Layer 13 of a small transformer language model trained on English Wikipedia (17 layers, counted from 0, width 128).
A neuron adds its activation times its output weights to the MLP's output. To switch it off is to set its activation to zero at one token and run the rest of the model.

Output weights of the MLP neurons that the questions are about. A number n stands for (n - 500) times 0.00046.
n29: 455 571 716 413 773 333 511 563 659 369 601 496 488 593 532 337 638 421 388 387 382 294 594 571 386 470 546 619 500 423 523 360 888 308 974 692 382 624 293 496 347 591 573 571 347 627 464 243 347 645 296 559 609 301 566 500 441 432 579 280 524 538 678 532 541 783 404 752 547 385 635 383 383 274 660 647 488 719 438 470 614 605 416 539 566 422 304 325 342 627 680 432 562 764 246 276 542 406 485 700 435 288 622 692 616 403 626 457 493 544 377 432 496 491 351 485 492 525 530 548 335 352 478 413 543 511 320 425
n31: 569 314 680 504 335 496 664 468 445 511 504 655 352 483 417 612 469 453 558 453 452 522 571 227 645 423 587 432 414 507 515 421 616 442 662 436 556 660 579 548 617 575 373 461 421 221 595 738 533 743 304 250 330 778 305 508 371 560 440 582 642 475 661 308 546 500 729 462 295 589 684 414 671 587 564 415 325 385 520 337 450 437 628 544 507 504 635 456 664 638 397 536 465 562 427 511 678 570 337 704 450 280 437 597 445 380 259 727 451 283 504 350 412 480 426 317 507 461 415 489 548 795 447 589 427 521 470 811
n69: 479 436 441 300 638 426 412 445 390 367 682 583 564 626 362 436 537 475 379 340 500 589 538 388 479 249 543 417 340 729 535 205 505 491 401 561 496 646 500 292 675 500 516 568 643 633 496 578 415 660 492 464 515 452 752 442 444 432 512 320 548 473 699 512 562 385 648 456 606 467 579 386 610 530 808 360 356 410 479 287 400 513 464 301 496 669 525 491 791 405 483 355 626 913 722 631 589 694 663 437 760 574 394 370 535 556 512 386 278 404 736 635 618 716 367 171 415 538 322 638 598 325 334 649 539 366 200 480
n193: 279 447 624 559 159 584 500 509 898 611 617 309 306 450 426 443 542 612 409 637 648 524 314 345 671 188 768 433 624 744 504 323 401 419 596 286 652 334 387 467 690 557 444 519 441 534 674 579 350 672 538 484 581 479 508 475 561 496 346 666 627 527 553 274 358 474 536 623 684 437 531 521 259 940 438 340 443 529 415 357 348 375 595 718 552 624 424 289 467 504 621 487 196 500 354 472 565 371 500 449 353 389 625 627 401 744 532 692 584 406 462 480 531 645 450 464 362 730 253 447 535 551 362 691 589 582 533 540
n199: 329 488 588 442 535 426 568 369 651 562 566 632 425 473 468 578 358 559 589 412 475 485 591 906 764 493 698 558 371 346 492 652 505 500 719 652 496 637 526 591 303 337 601 511 489 537 613 521 488 514 377 322 500 636 480 459 685 576 286 695 512 386 441 344 365 458 411 448 785 714 186 324 468 370 632 379 437 492 396 640 390 466 640 188 345 172 479 551 719 462 676 280 667 310 496 583 361 696 456 801 398 374 429 504 322 670 563 473 709 357 393 633 459 624 610 597 361 517 496 516 441 343 379 348 301 584 552 657
n232: 492 429 591 463 617 496 402 659 485 219 426 537 539 522 388 493 371 442 515 222 226 420 470 761 581 334 777 544 608 547 611 588 605 252 648 655 441 356 443 307 276 551 281 534 489 357 307 359 653 680 301 563 421 619 531 689 526 421 421 591 548 576 655 632 313 391 715 731 438 778 244 409 532 559 284 539 476 569 562 534 364 683 337 292 546 376 659 389 524 515 721 475 662 245 405 410 433 644 441 483 504 396 320 564 392 698 547 624 633 478 725 451 560 423 413 407 626 616 406 416 736 767 466 338 647 553 640 422
n263: 736 626 381 523 496 424 313 468 534 458 640 590 422 373 214 749 504 450 470 619 287 772 442 604 411 435 394 728 148 640 601 561 590 514 337 667 639 391 428 556 747 918 276 689 576 784 407 815 458 614 675 387 508 399 564 482 516 264 565 304 469 712 573 548 464 301 441 500 556 554 452 344 535 555 526 599 565 246 732 324 255 472 408 483 627 436 204 584 642 409 325 644 258 581 656 543 509 753 440 322 844 538 505 439 436 769 461 692 626 400 491 487 360 383 178 436 542 459 354 553 491 446 595 600 268 408 469 336
n277: 752 363 531 704 463 543 420 318 427 610 625 569 719 444 572 387 602 654 748 482 504 633 341 517 641 578 615 554 588 419 419 588 418 417 192 441 402 422 472 275 534 454 626 484 254 634 381 532 593 409 650 488 476 681 438 387 664 178 633 631 420 428 488 492 646 464 715 626 434 457 546 333 394 637 850 564 396 312 705 726 560 522 551 463 354 672 272 585 287 476 337 313 513 491 455 603 279 298 504 368 732 445 200 658 557 594 595 566 340 600 560 576 397 549 647 410 573 422 441 138 824 166 545 604 354 708 289 426
n304: 537 612 265 738 332 394 393 195 443 487 346 467 500 591 636 694 408 623 369 330 462 729 671 437 518 383 371 477 575 128 622 423 531 277 495 622 791 388 565 464 304 522 522 881 613 565 386 64 639 490 722 504 496 532 588 519 441 473 478 434 370 968 563 640 523 619 635 704 703 495 343 222 491 467 514 500 451 642 467 581 470 424 568 357 736 447 398 394 569 521 590 452 373 500 622 424 457 527 313 561 731 417 229 602 596 754 367 482 319 674 259 474 530 534 247 500 835 523 422 364 400 421 686 629 324 762 250 336
n323: 778 610 336 521 536 614 280 325 552 644 536 372 227 574 508 539 353 374 424 504 653 437 449 533 504 569 286 447 431 481 516 454 571 677 466 446 426 607 523 430 642 545 584 279 754 398 588 518 679 575 564 521 547 562 621 449 538 686 545 491 558 394 596 376 310 609 460 674 548 560 671 712 575 548 463 312 188 630 388 531 559 266 819 675 428 714 339 580 424 189 335 715 616 333 697 781 413 528 325 336 462 442 865 247 356 390 618 484 296 470 496 417 687 358 700 331 396 646 358 475 369 440 679 543 590 260 646 386
n328: 209 663 298 788 480 624 404 466 645 633 442 712 607 599 435 474 512 525 453 744 581 430 527 536 397 272 551 521 466 699 414 310 542 615 204 561 653 734 487 508 277 404 438 836 330 380 252 452 605 349 467 564 496 556 579 554 410 444 476 316 371 431 403 573 446 389 445 496 563 575 526 310 484 542 601 291 364 512 772 496 454 356 601 568 340 394 603 733 414 492 589 692 176 308 583 544 436 409 522 753 426 736 636 418 504 594 313 831 485 430 322 373 561 500 456 457 686 508 738 569 683 363 430 313 504 396 549 294
n429: 271 472 429 515 535 526 422 346 559 576 630 356 535 548 482 689 489 649 738 615 447 398 564 496 493 520 752 451 500 396 500 568 671 336 255 532 763 248 567 472 694 415 366 721 497 482 457 481 294 294 398 567 691 621 389 691 649 386 486 470 514 727 556 214 329 538 628 650 364 584 415 329 619 519 536 604 338 591 633 504 375 556 546 472 483 573 665 344 449 604 436 564 307 552 685 588 575 503 464 582 547 473 564 622 600 322 577 437 467 559 291 398 426 557 555 642 462 555 412 314 504 279 404 361 620 337 590 437
n432: 524 338 762 628 375 643 489 567 519 631 360 459 414 180 448 429 366 416 427 442 382 592 560 599 553 419 445 391 408 424 623 452 605 360 449 416 437 173 294 678 376 552 546 216 741 664 343 491 531 405 361 464 391 608 582 430 426 758 358 309 302 655 359 612 447 846 473 380 481 439 569 679 762 446 604 604 480 496 533 496 447 295 200 555 473 605 766 568 480 346 471 766 670 467 427 520 563 551 445 621 378 803 676 427 438 538 374 481 418 452 488 800 526 624 509 515 584 252 569 468 373 632 789 387 664 432 424 641
n464: 475 632 605 391 405 471 346 530 606 465 598 701 436 757 512 504 262 492 476 449 208 504 711 331 533 361 282 389 766 452 613 277 273 332 533 617 440 639 496 560 565 568 563 515 333 417 541 522 399 514 401 705 466 545 449 546 568 673 284 778 339 654 658 557 603 697 375 451 342 392 628 851 471 798 532 588 444 455 584 616 688 224 354 616 477 460 537 439 664 302 275 337 513 287 526 444 360 686 507 538 492 526 509 470 202 277 636 579 447 277 359 465 530 457 664 406 399 609 544 703 397 759 430 615 785 438 512 432
n504: 500 519 635 303 448 804 663 568 448 726 567 409 579 725 435 376 419 504 681 500 427 569 648 409 430 422 588 363 520 462 316 619 723 717 304 531 641 615 328 436 508 580 559 461 544 586 565 565 438 366 590 394 356 546 668 177 260 789 560 686 515 721 620 439 325 577 249 424 638 606 479 392 342 368 557 434 190 799 587 556 344 512 561 594 482 563 504 549 604 432 320 633 508 563 397 579 332 444 507 516 648 475 328 422 566 278 541 254 624 524 551 573 278 431 567 526 416 369 258 615 581 469 566 587 467 562 558 447
n511: 487 770 424 235 596 692 532 347 691 504 392 443 618 462 302 512 335 442 368 442 527 373 375 525 517 583 486 273 897 477 310 504 779 439 540 598 667 522 232 576 565 530 463 580 439 298 431 560 611 418 439 233 532 244 366 562 476 496 648 655 394 585 460 474 661 233 512 432 225 684 342 67 733 540 371 375 779 483 380 432 537 509 783 348 318 759 684 363 626 472 500 459 326 677 482 580 504 714 598 554 600 727 608 555 434 790 479 400 428 512 162 443 568 477 645 546 607 496 679 449 319 306 602 524 676 585 582 534

Each question names a token from some text and the token that comes next. It shows the activations a of the neurons there, in the order above. A number n stands for (n - 500) times 0.0051.

Then comes g, the gradient of the next token's log-probability with respect to the MLP's output, scaled to length 1. A neuron's effect is roughly proportional to its activation times (output weights . g). A number n stands for (n - 500) times 0.00077.

" Le", then "igh"
a: 489 469 467 468 491 474 694 487 467 469 538 476 515 487 467 467
g: 454 573 578 641 406 540 377 447 441 483 524 481 470 494 430 577 513 495 478 522 494 407 462 335 637 418 482 405 459 361 404 546 549 396 727 457 341 620 557 331 459 474 165 361 459 395 327 587 792 647 648 678 770 711 395 745 550 482 501 657 613 435 367 438 544 561 538 586 542 494 405 608 311 556 561 500 219 688 541 369 477 676 514 646 399 570 683 467 605 458 575 691 382 483 495 681 643 590 357 491 522 536 350 683 423 452 482 340 573 504 492 413 452 494 438 426 405 340 536 331 532 411 331 622 453 383 477 724
Which neuron, switched off, raises the next token's probability most? n263

"Ad", then "d"
a: 560 468 480 470 503 758 789 540 481 669 467 470 471 488 467 474
g: 525 239 633 659 605 383 527 316 514 597 468 162 600 690 537 547 562 490 541 382 439 524 352 335 382 530 631 473 426 571 564 375 373 447 726 601 406 670 697 526 548 601 570 299 518 515 621 442 635 537 584 233 501 596 634 632 723 476 692 355 605 622 471 457 375 643 447 512 504 527 495 702 503 503 513 478 558 512 415 582 571 402 562 375 261 765 579 356 489 576 521 696 583 340 527 467 516 341 400 380 445 537 605 313 508 317 454 453 540 567 560 388 329 510 555 467 370 522 537 549 566 511 428 571 393 230 511 395
Which neuron, switched off, lowers the next token's probability most? n323

" |", then " "
a: 553 472 638 474 472 545 467 471 467 520 467 467 474 467 467 470
g: 226 511 598 794 518 470 438 575 618 540 729 577 475 541 542 391 518 561 433 516 632 562 458 585 605 490 494 332 315 794 516 367 433 485 452 646 271 407 563 568 375 615 625 562 481 653 597 555 535 131 537 504 463 510 517 497 359 406 374 542 526 662 621 592 642 453 429 559 487 529 466 462 603 432 746 93 667 550 383 442 510 603 468 404 349 698 635 480 390 461 600 385 538 465 713 647 529 581 485 469 579 425 549 414 423 426 364 496 520 326 351 422 560 530 352 574 500 451 527 307 467 368 548 450 480 450 381 625
Which neuron, switched off, lowers the next token's probability most? n69

" De", then "j"
a: 515 471 485 467 571 533 954 487 479 470 601 510 696 493 596 482
g: 492 591 533 294 610 517 665 391 569 672 555 573 435 472 448 721 605 537 441 430 802 684 392 578 619 574 584 456 474 513 463 577 576 423 500 537 418 677 488 384 453 534 498 472 421 441 448 568 184 264 589 661 513 505 490 465 534 535 244 512 511 517 702 634 669 477 608 320 434 289 502 476 588 495 508 496 284 261 391 331 334 493 354 236 643 449 449 559 448 514 468 601 517 738 511 601 333 627 663 540 613 349 543 557 255 534 598 621 576 504 349 587 564 430 544 614 534 640 335 383 612 428 368 418 503 397 450 526
Which neuron, switched off, raises the next token's probability most? n432

"lington", then " Town"
a: 476 733 468 471 494 605 476 473 510 483 474 470 474 473 488 475
g: 499 398 532 517 420 431 527 588 155 365 391 534 388 544 454 565 700 473 589 410 519 522 265 600 411 268 643 644 543 424 376 454 412 616 550 398 370 401 394 569 616 562 310 581 398 345 268 648 451 590 348 305 619 661 484 541 382 632 527 530 279 634 495 545 538 601 502 521 493 408 681 389 493 741 638 616 337 533 532 533 759 771 540 517 556 539 389 572 681 527 663 601 586 317 581 327 430 454 503 454 692 422 495 636 513 562 393 586 579 476 386 504 605 376 451 413 488 696 594 382 428 561 387 643 450 443 383 524
Which neuron, switched off, lowers the next token's probability most? n31

" |", then " US"
a: 469 467 468 467 469 473 472 574 484 481 472 474 486 542 496 485
g: 521 512 601 425 578 411 596 424 394 495 628 501 553 554 660 508 593 670 644 391 414 536 570 569 549 389 866 453 308 624 419 636 522 653 504 626 387 437 439 588 354 444 559 578 483 622 707 565 352 468 581 447 578 569 644 535 605 655 588 444 246 559 439 296 492 532 498 441 438 332 466 318 374 540 340 411 643 230 534 465 621 312 342 724 453 314 609 286 469 392 464 363 774 401 505 393 505 643 461 486 507 534 495 527 455 665 793 549 596 485 295 437 307 524 424 411 362 550 570 496 516 523 520 415 557 491 377 585
Which neuron, switched off, raises the next token's probability most? n199

"es", then ","
a: 618 476 470 493 470 551 475 471 468 487 467 471 777 487 526 471
g: 425 502 479 607 528 559 546 569 404 694 513 553 337 547 712 405 409 289 674 440 603 502 512 534 596 616 488 404 294 590 565 485 596 357 511 398 624 207 579 639 497 550 609 370 617 300 381 388 631 458 538 626 593 462 251 572 501 524 492 430 451 574 354 403 340 397 371 662 427 630 358 447 550 709 766 641 428 462 574 510 505 508 424 628 507 602 456 580 480 412 61 523 625 543 548 604 569 334 585 491 588 532 551 513 568 502 573 522 455 637 470 314 593 488 433 690 538 524 502 315 369 423 637 270 433 589 295 558
Which neuron, switched off, lowers the next token's probability most? n432

" again", then " at"
a: 489 674 488 480 517 515 472 495 491 493 473 473 473 490 509 480
g: 613 332 602 501 355 418 683 336 531 711 539 461 354 460 560 448 616 587 388 396 458 491 490 579 569 528 546 532 247 470 687 513 505 573 456 274 496 675 437 452 506 409 407 658 458 327 471 581 540 494 456 376 363 553 557 580 756 361 517 545 398 593 472 584 586 479 319 652 404 456 621 863 493 666 258 413 695 523 550 542 213 402 625 544 358 563 605 496 317 544 536 489 569 512 463 535 657 673 495 496 480 482 552 281 375 671 496 457 623 322 441 407 432 546 583 673 476 406 317 480 471 404 545 482 355 589 778 436
Which neuron, switched off, lowers the next token's probability most? n31

"8", then " State"
a: 595 546 578 496 493 469 474 470 483 476 467 467 472 473 484 603
g: 510 303 354 388 368 465 481 472 599 476 392 479 419 415 527 441 460 219 636 581 427 463 741 544 426 527 470 486 541 442 344 556 434 448 431 306 549 664 489 548 303 614 441 393 555 412 508 292 503 516 662 213 497 788 448 392 521 573 674 515 328 443 523 670 724 666 559 582 487 317 535 571 591 745 533 314 445 569 617 609 509 438 333 667 567 444 445 537 235 455 552 521 626 644 300 588 494 473 568 436 347 395 549 620 416 668 472 413 617 482 479 558 577 511 480 323 473 655 475 426 576 481 591 672 589 715 432 712
Which neuron, switched off, lowers the next token's probability most? n429

"202", then "3"
a: 474 618 505 662 694 484 494 467 467 487 477 467 498 468 491 539
g: 350 550 246 329 481 409 481 456 632 756 473 538 439 434 648 420 516 670 534 634 455 532 326 611 368 539 535 265 214 438 505 579 521 462 642 641 409 642 522 460 747 331 305 601 662 552 383 488 537 489 505 543 545 546 485 511 389 448 696 244 447 457 410 689 528 571 347 615 478 392 545 474 582 386 433 449 489 592 566 606 462 570 604 529 376 725 554 588 524 357 508 643 505 531 348 332 703 407 393 358 669 497 436 579 346 324 563 656 733 537 539 362 354 391 531 700 508 380 426 370 432 526 459 648 633 522 615 519
Which neuron, switched off, raises the next token's probability most? n199

"erg", then "etic"
a: 506 475 493 469 491 495 467 717 467 476 607 550 477 704 497 479
g: 550 330 616 256 426 618 507 535 564 493 247 574 497 526 784 527 457 433 402 537 304 548 533 410 555 332 203 495 551 574 480 716 480 683 613 567 680 637 423 265 414 395 408 551 458 589 501 711 373 502 559 600 683 320 461 458 532 468 596 578 610 562 459 561 499 400 409 550 512 466 441 547 505 525 722 664 373 389 481 359 467 610 544 420 432 560 579 470 575 694 346 656 377 557 675 492 659 553 502 423 420 504 295 695 464 371 423 452 230 433 378 428 721 243 640 508 401 390 545 615 407 475 520 617 529 598 494 490
Which neuron, switched off, lowers the next token's probability most? n464

"198", then "7"
a: 472 507 468 791 563 471 484 469 477 469 491 478 482 475 482 536
g: 498 542 701 712 623 361 343 580 577 484 481 507 630 358 666 265 445 607 502 627 384 631 361 589 469 467 374 542 462 486 352 334 652 492 576 331 450 580 271 604 457 290 507 435 215 741 432 551 434 599 601 575 469 442 453 355 720 464 711 491 610 663 414 425 705 504 615 423 429 519 395 499 360 842 598 556 282 533 451 472 551 506 670 596 423 385 425 491 370 534 530 523 477 359 589 605 538 487 590 614 491 418 503 428 519 337 341 504 430 523 354 469 561 395 309 629 491 789 480 501 586 584 534 459 491 565 559 342
Which neuron, switched off, lowers the next token's probability most? n193

"er", then " Balt"
a: 475 630 473 476 468 548 663 467 497 497 486 467 467 523 576 476
g: 622 330 450 425 676 630 545 517 514 388 546 465 410 498 554 333 373 567 601 578 365 471 423 618 395 419 353 728 496 755 444 653 543 461 703 577 396 290 550 492 677 515 350 364 468 452 599 697 384 695 348 446 671 418 523 579 692 664 266 316 524 453 409 430 643 337 542 398 389 485 505 565 412 550 317 524 450 680 537 417 571 473 499 564 640 516 459 537 422 418 436 528 490 337 502 536 580 598 466 472 786 670 376 626 231 380 274 554 518 491 483 454 594 549 628 555 545 312 556 694 641 444 307 415 474 397 626 534
Which neuron, switched off, lowers the next token's probability most? n263

" Ell", then "i"
a: 638 482 471 486 472 472 487 485 482 480 477 505 476 502 484 468
g: 414 525 225 343 329 240 548 552 568 532 592 390 540 478 425 651 574 422 431 560 595 634 364 348 718 566 480 419 443 430 392 428 538 364 478 609 495 522 400 588 477 830 534 453 711 313 527 449 590 534 497 418 462 505 591 572 552 624 419 564 466 584 603 672 461 156 553 495 341 464 461 641 480 389 558 529 525 522 572 517 366 443 611 815 485 480 476 503 562 476 474 688 450 734 559 685 447 542 345 441 389 352 548 341 462 580 461 402 585 505 667 259 491 293 646 498 506 563 361 602 503 502 530 246 654 504 515 692
Which neuron, switched off, raises the next token's probability most? n29

" strugg", then "led"
a: 618 467 487 483 469 476 500 545 517 473 549 638 472 471 476 482
g: 344 540 447 671 516 433 462 577 462 709 596 421 431 679 364 618 565 542 625 419 480 642 469 619 537 414 596 607 653 412 434 555 444 693 593 593 636 332 359 287 460 481 525 710 674 520 530 531 194 459 438 589 461 262 479 403 701 338 495 479 359 403 495 413 423 567 483 379 430 712 307 614 592 477 341 642 331 509 549 424 480 457 453 710 492 436 425 470 448 438 514 471 399 362 626 617 505 329 503 686 508 471 461 359 570 391 741 398 762 597 493 317 686 522 504 463 543 413 402 486 390 455 612 409 777 345 591 560
Which neuron, switched off, lowers the next token's probability most? n429

" J", then "ade"
a: 639 467 473 475 494 551 469 467 538 546 482 481 486 483 473 470
g: 240 577 729 558 458 833 527 551 237 439 407 610 372 547 291 460 372 595 501 480 629 683 487 480 612 449 588 629 470 447 452 380 404 596 675 624 570 594 618 579 384 292 508 543 486 510 384 486 478 596 421 448 551 502 459 529 446 698 369 372 404 342 362 527 621 467 535 535 307 269 450 549 389 287 581 414 403 635 476 506 592 606 484 371 697 548 632 544 703 682 385 516 398 502 516 405 588 597 422 420 436 546 477 635 582 552 588 389 508 464 541 469 419 700 537 529 707 363 673 447 283 251 431 528 609 654 438 360
Which neuron, switched off, lowers the next token's probability most? n29

".", then " During"
a: 556 470 478 468 646 568 756 586 734 614 518 491 494 477 626 467
g: 542 228 477 498 604 457 575 416 509 396 403 491 474 648 425 487 451 628 290 516 629 443 408 420 671 525 510 321 533 559 640 576 615 513 385 482 480 592 515 357 412 406 406 542 530 381 423 482 646 468 277 609 621 335 584 562 465 242 649 581 358 518 680 484 461 521 657 677 590 665 631 475 488 252 370 332 422 499 510 554 565 281 459 502 673 333 450 421 500 735 432 404 558 603 352 656 519 479 550 574 647 741 445 671 358 386 579 536 520 413 256 413 336 646 441 584 576 522 417 501 746 550 586 312 538 557 484 744
Which neuron, switched off, raises the next token's probability most? n263

"ay", then "la"
a: 526 477 469 490 472 529 535 467 478 485 474 491 482 491 655 472
g: 484 521 526 378 700 584 356 321 313 410 589 498 513 483 467 567 560 574 671 439 515 602 442 373 643 602 592 816 740 489 660 528 416 414 565 666 299 618 555 461 585 645 641 410 645 520 628 539 499 557 472 438 670 507 755 427 209 514 512 509 389 310 376 535 450 609 312 304 655 516 502 477 240 517 296 474 453 571 426 379 673 499 416 488 555 479 441 593 515 477 539 436 432 438 453 203 434 511 502 395 413 489 538 634 421 314 567 388 384 477 448 727 499 525 549 341 524 719 532 629 537 345 467 634 370 422 620 584
Which neuron, switched off, lowers the next token's probability most? n504

"6", then " for"
a: 529 504 471 497 470 477 476 494 491 470 467 489 492 473 468 627
g: 720 250 627 310 719 544 451 203 667 606 552 398 366 568 519 496 521 494 418 575 359 648 475 524 420 482 675 562 409 275 459 323 398 677 506 427 568 474 549 481 502 404 465 424 536 724 519 688 503 442 251 401 255 392 701 608 274 470 463 515 365 280 413 383 479 474 362 576 623 320 515 460 435 562 485 564 707 533 499 509 543 594 566 562 510 552 419 418 532 615 645 606 509 510 607 468 718 494 460 537 373 569 598 578 544 357 451 616 546 265 548 604 512 541 545 426 469 512 450 470 733 688 568 355 441 486 729 384
Which neuron, switched off, raises the next token's probability most? n511

" |", then " Main"
a: 516 468 467 482 467 509 484 493 474 536 472 467 474 467 467 484
g: 625 471 506 240 541 654 631 316 464 354 479 549 499 377 514 563 512 528 478 590 431 517 551 430 373 436 417 459 645 425 461 452 477 528 648 108 504 456 504 476 486 395 349 421 450 620 469 493 511 775 369 413 470 438 555 529 514 747 594 488 569 470 273 490 505 643 413 526 611 474 506 456 405 529 476 705 386 517 613 494 599 656 495 311 614 557 185 741 592 563 484 760 432 423 352 401 536 467 487 509 481 487 482 499 442 483 606 585 645 615 399 755 359 418 634 408 377 618 322 686 484 774 437 711 352 526 503 411
Which neuron, switched off, lowers the next token's probability most? n429

"7", then "–"
a: 532 608 472 498 522 467 467 469 489 468 467 475 483 467 469 757
g: 428 524 507 317 258 590 417 148 418 631 722 347 461 401 428 727 396 490 445 769 467 299 409 499 599 390 366 492 525 704 471 364 385 577 376 492 448 609 400 608 410 497 580 646 735 563 571 428 454 382 524 508 418 588 404 356 526 694 394 600 573 575 342 503 616 482 554 388 546 651 539 297 673 510 347 413 517 534 490 492 422 712 658 303 387 529 539 647 565 445 705 311 376 515 391 456 492 477 695 616 514 589 490 451 726 611 446 550 508 463 387 447 500 399 509 465 584 451 555 748 708 519 550 464 408 488 513 490
Which neuron, switched off, lowers the next token's probability most? n511

".", then "46"
a: 508 488 555 469 706 501 482 469 469 467 477 471 470 491 471 487
g: 476 594 512 644 402 614 457 513 460 556 303 216 358 461 262 387 548 421 591 462 408 452 788 387 468 255 595 634 415 590 591 611 543 561 554 620 338 566 426 624 268 541 610 478 726 838 640 631 345 437 522 551 630 494 600 469 508 321 425 744 425 437 512 587 384 512 480 562 348 506 422 342 589 504 533 570 439 564 392 341 603 550 541 309 688 415 489 547 489 538 467 401 729 476 671 710 389 341 563 497 425 378 492 514 692 406 605 469 395 666 470 552 558 452 546 435 463 406 618 412 530 332 330 459 520 443 518 613
Which neuron, switched off, lowers the next token's probability most? n199

"icy", then " ==\n"
a: 502 467 578 470 468 511 871 467 716 492 472 496 484 495 489 651
g: 458 596 307 666 473 621 510 663 693 622 445 689 656 720 350 373 442 519 547 664 411 584 461 489 489 695 504 460 517 580 539 393 687 329 532 380 539 542 556 596 598 576 571 537 360 511 506 579 498 262 558 667 484 535 636 607 471 490 617 460 583 693 671 400 327 496 463 512 536 488 636 549 470 407 190 461 559 237 508 561 355 322 566 603 525 662 500 751 395 555 477 722 523 380 508 667 340 610 372 382 235 430 471 334 375 427 480 430 364 480 518 493 539 397 390 473 342 340 612 415 324 459 631 486 550 451 398 376
Which neuron, switched off, lowers the next token's probability most? n263

" \"", then "H"
a: 473 501 501 475 471 483 600 476 524 503 553 607 484 492 858 481
g: 473 595 562 366 410 509 475 408 501 427 412 426 502 412 653 307 357 764 402 577 367 407 584 436 420 589 571 626 323 335 329 355 473 501 524 646 319 589 467 554 559 311 597 275 550 644 561 466 404 294 525 542 648 498 614 454 447 648 820 391 510 535 393 450 611 494 542 542 584 498 692 701 459 304 349 448 630 545 631 653 481 514 524 543 329 544 472 611 475 287 492 468 519 520 442 348 626 567 398 479 730 594 244 588 494 549 567 417 459 461 517 700 469 507 535 747 464 635 578 524 594 374 629 462 429 687 232 403
Which neuron, switched off, lowers the next token's probability most? n504

" ", then "1"
a: 467 510 570 485 489 525 538 776 512 474 494 487 467 476 491 471
g: 562 530 415 534 495 491 395 263 255 537 353 474 546 714 525 630 475 508 641 584 620 441 383 415 667 668 450 377 777 476 449 614 352 484 466 489 490 439 498 323 273 705 728 287 436 363 286 586 602 442 441 424 456 688 663 374 537 451 409 638 478 355 519 392 544 391 431 579 670 621 431 415 615 389 508 432 422 385 688 398 375 573 664 465 314 408 523 311 448 660 609 424 502 712 487 462 347 662 585 487 466 557 439 552 466 764 554 422 527 463 440 651 450 636 520 559 420 588 564 408 406 563 623 588 445 723 379 553
Which neuron, switched off, lowers the next token's probability most? n277

" |", then " Candidate"
a: 483 486 518 496 506 477 476 606 531 471 491 491 488 489 473 467
g: 716 294 219 369 456 411 542 403 520 669 427 299 593 368 411 519 482 524 311 538 376 437 558 422 465 516 470 583 631 351 282 504 607 378 467 398 746 758 683 538 347 434 382 371 358 509 410 367 538 560 612 598 440 581 493 339 488 673 605 586 418 342 459 510 432 471 371 530 435 411 449 490 330 390 469 726 470 491 422 330 514 614 496 565 716 325 605 452 453 539 534 648 427 813 596 507 571 497 417 642 480 447 656 483 566 542 552 541 595 733 642 569 349 359 463 609 509 644 566 381 700 571 378 587 559 553 625 530
Which neuron, switched off, raises the next token's probability most? n277

" founding", then " member"
a: 486 601 475 517 467 513 532 469 794 470 468 470 492 477 503 467
g: 300 622 453 491 681 476 297 411 494 717 627 380 685 684 397 567 482 598 497 433 580 386 572 454 597 605 417 410 471 797 498 282 516 579 729 514 376 411 691 533 522 544 408 320 502 542 553 386 453 536 514 478 366 416 631 566 617 419 507 624 552 488 499 323 513 494 584 496 307 389 536 506 300 391 464 578 456 619 564 565 630 603 589 338 541 756 559 734 432 610 667 438 591 481 231 476 593 417 537 355 509 609 511 323 423 674 664 326 438 502 584 463 604 517 373 419 497 365 450 612 493 198 346 341 457 392 581 509
Which neuron, switched off, raises the next token's probability most? n304

" a", then " year"
a: 720 479 476 467 596 527 470 497 469 467 471 547 467 467 475 472
g: 484 382 397 637 516 538 550 497 519 630 448 540 700 464 512 547 513 625 367 579 524 576 454 227 731 593 474 624 528 715 522 513 513 451 486 409 418 531 364 521 410 327 562 518 587 449 493 590 240 358 420 522 325 559 353 532 566 404 281 425 374 726 563 362 521 661 542 455 610 599 535 641 593 441 326 456 523 210 665 493 581 403 572 723 323 444 594 398 428 761 450 585 368 452 512 710 373 522 508 444 512 449 744 598 450 660 653 341 294 441 318 473 549 399 474 673 617 515 596 530 370 267 415 543 622 568 443 502
Which neuron, switched off, raises the next token's probability most? n29

").", then " His"
a: 564 473 479 468 642 548 701 576 699 599 532 496 486 477 601 467
g: 590 681 434 509 506 351 681 622 515 319 414 510 627 629 524 601 554 537 445 193 426 458 432 516 423 618 560 256 461 520 429 714 624 268 505 427 495 425 448 514 377 508 528 569 522 493 505 580 616 492 598 598 629 591 361 381 424 387 736 478 579 632 645 454 578 509 491 612 364 463 647 429 477 266 313 379 682 355 570 364 676 411 467 542 475 437 414 517 328 504 381 425 534 305 445 340 547 429 358 830 659 587 407 700 356 582 676 350 524 331 738 502 340 467 369 529 507 594 503 551 588 603 518 577 412 520 568 632
Which neuron, switched off, raises the next token's probability most? n323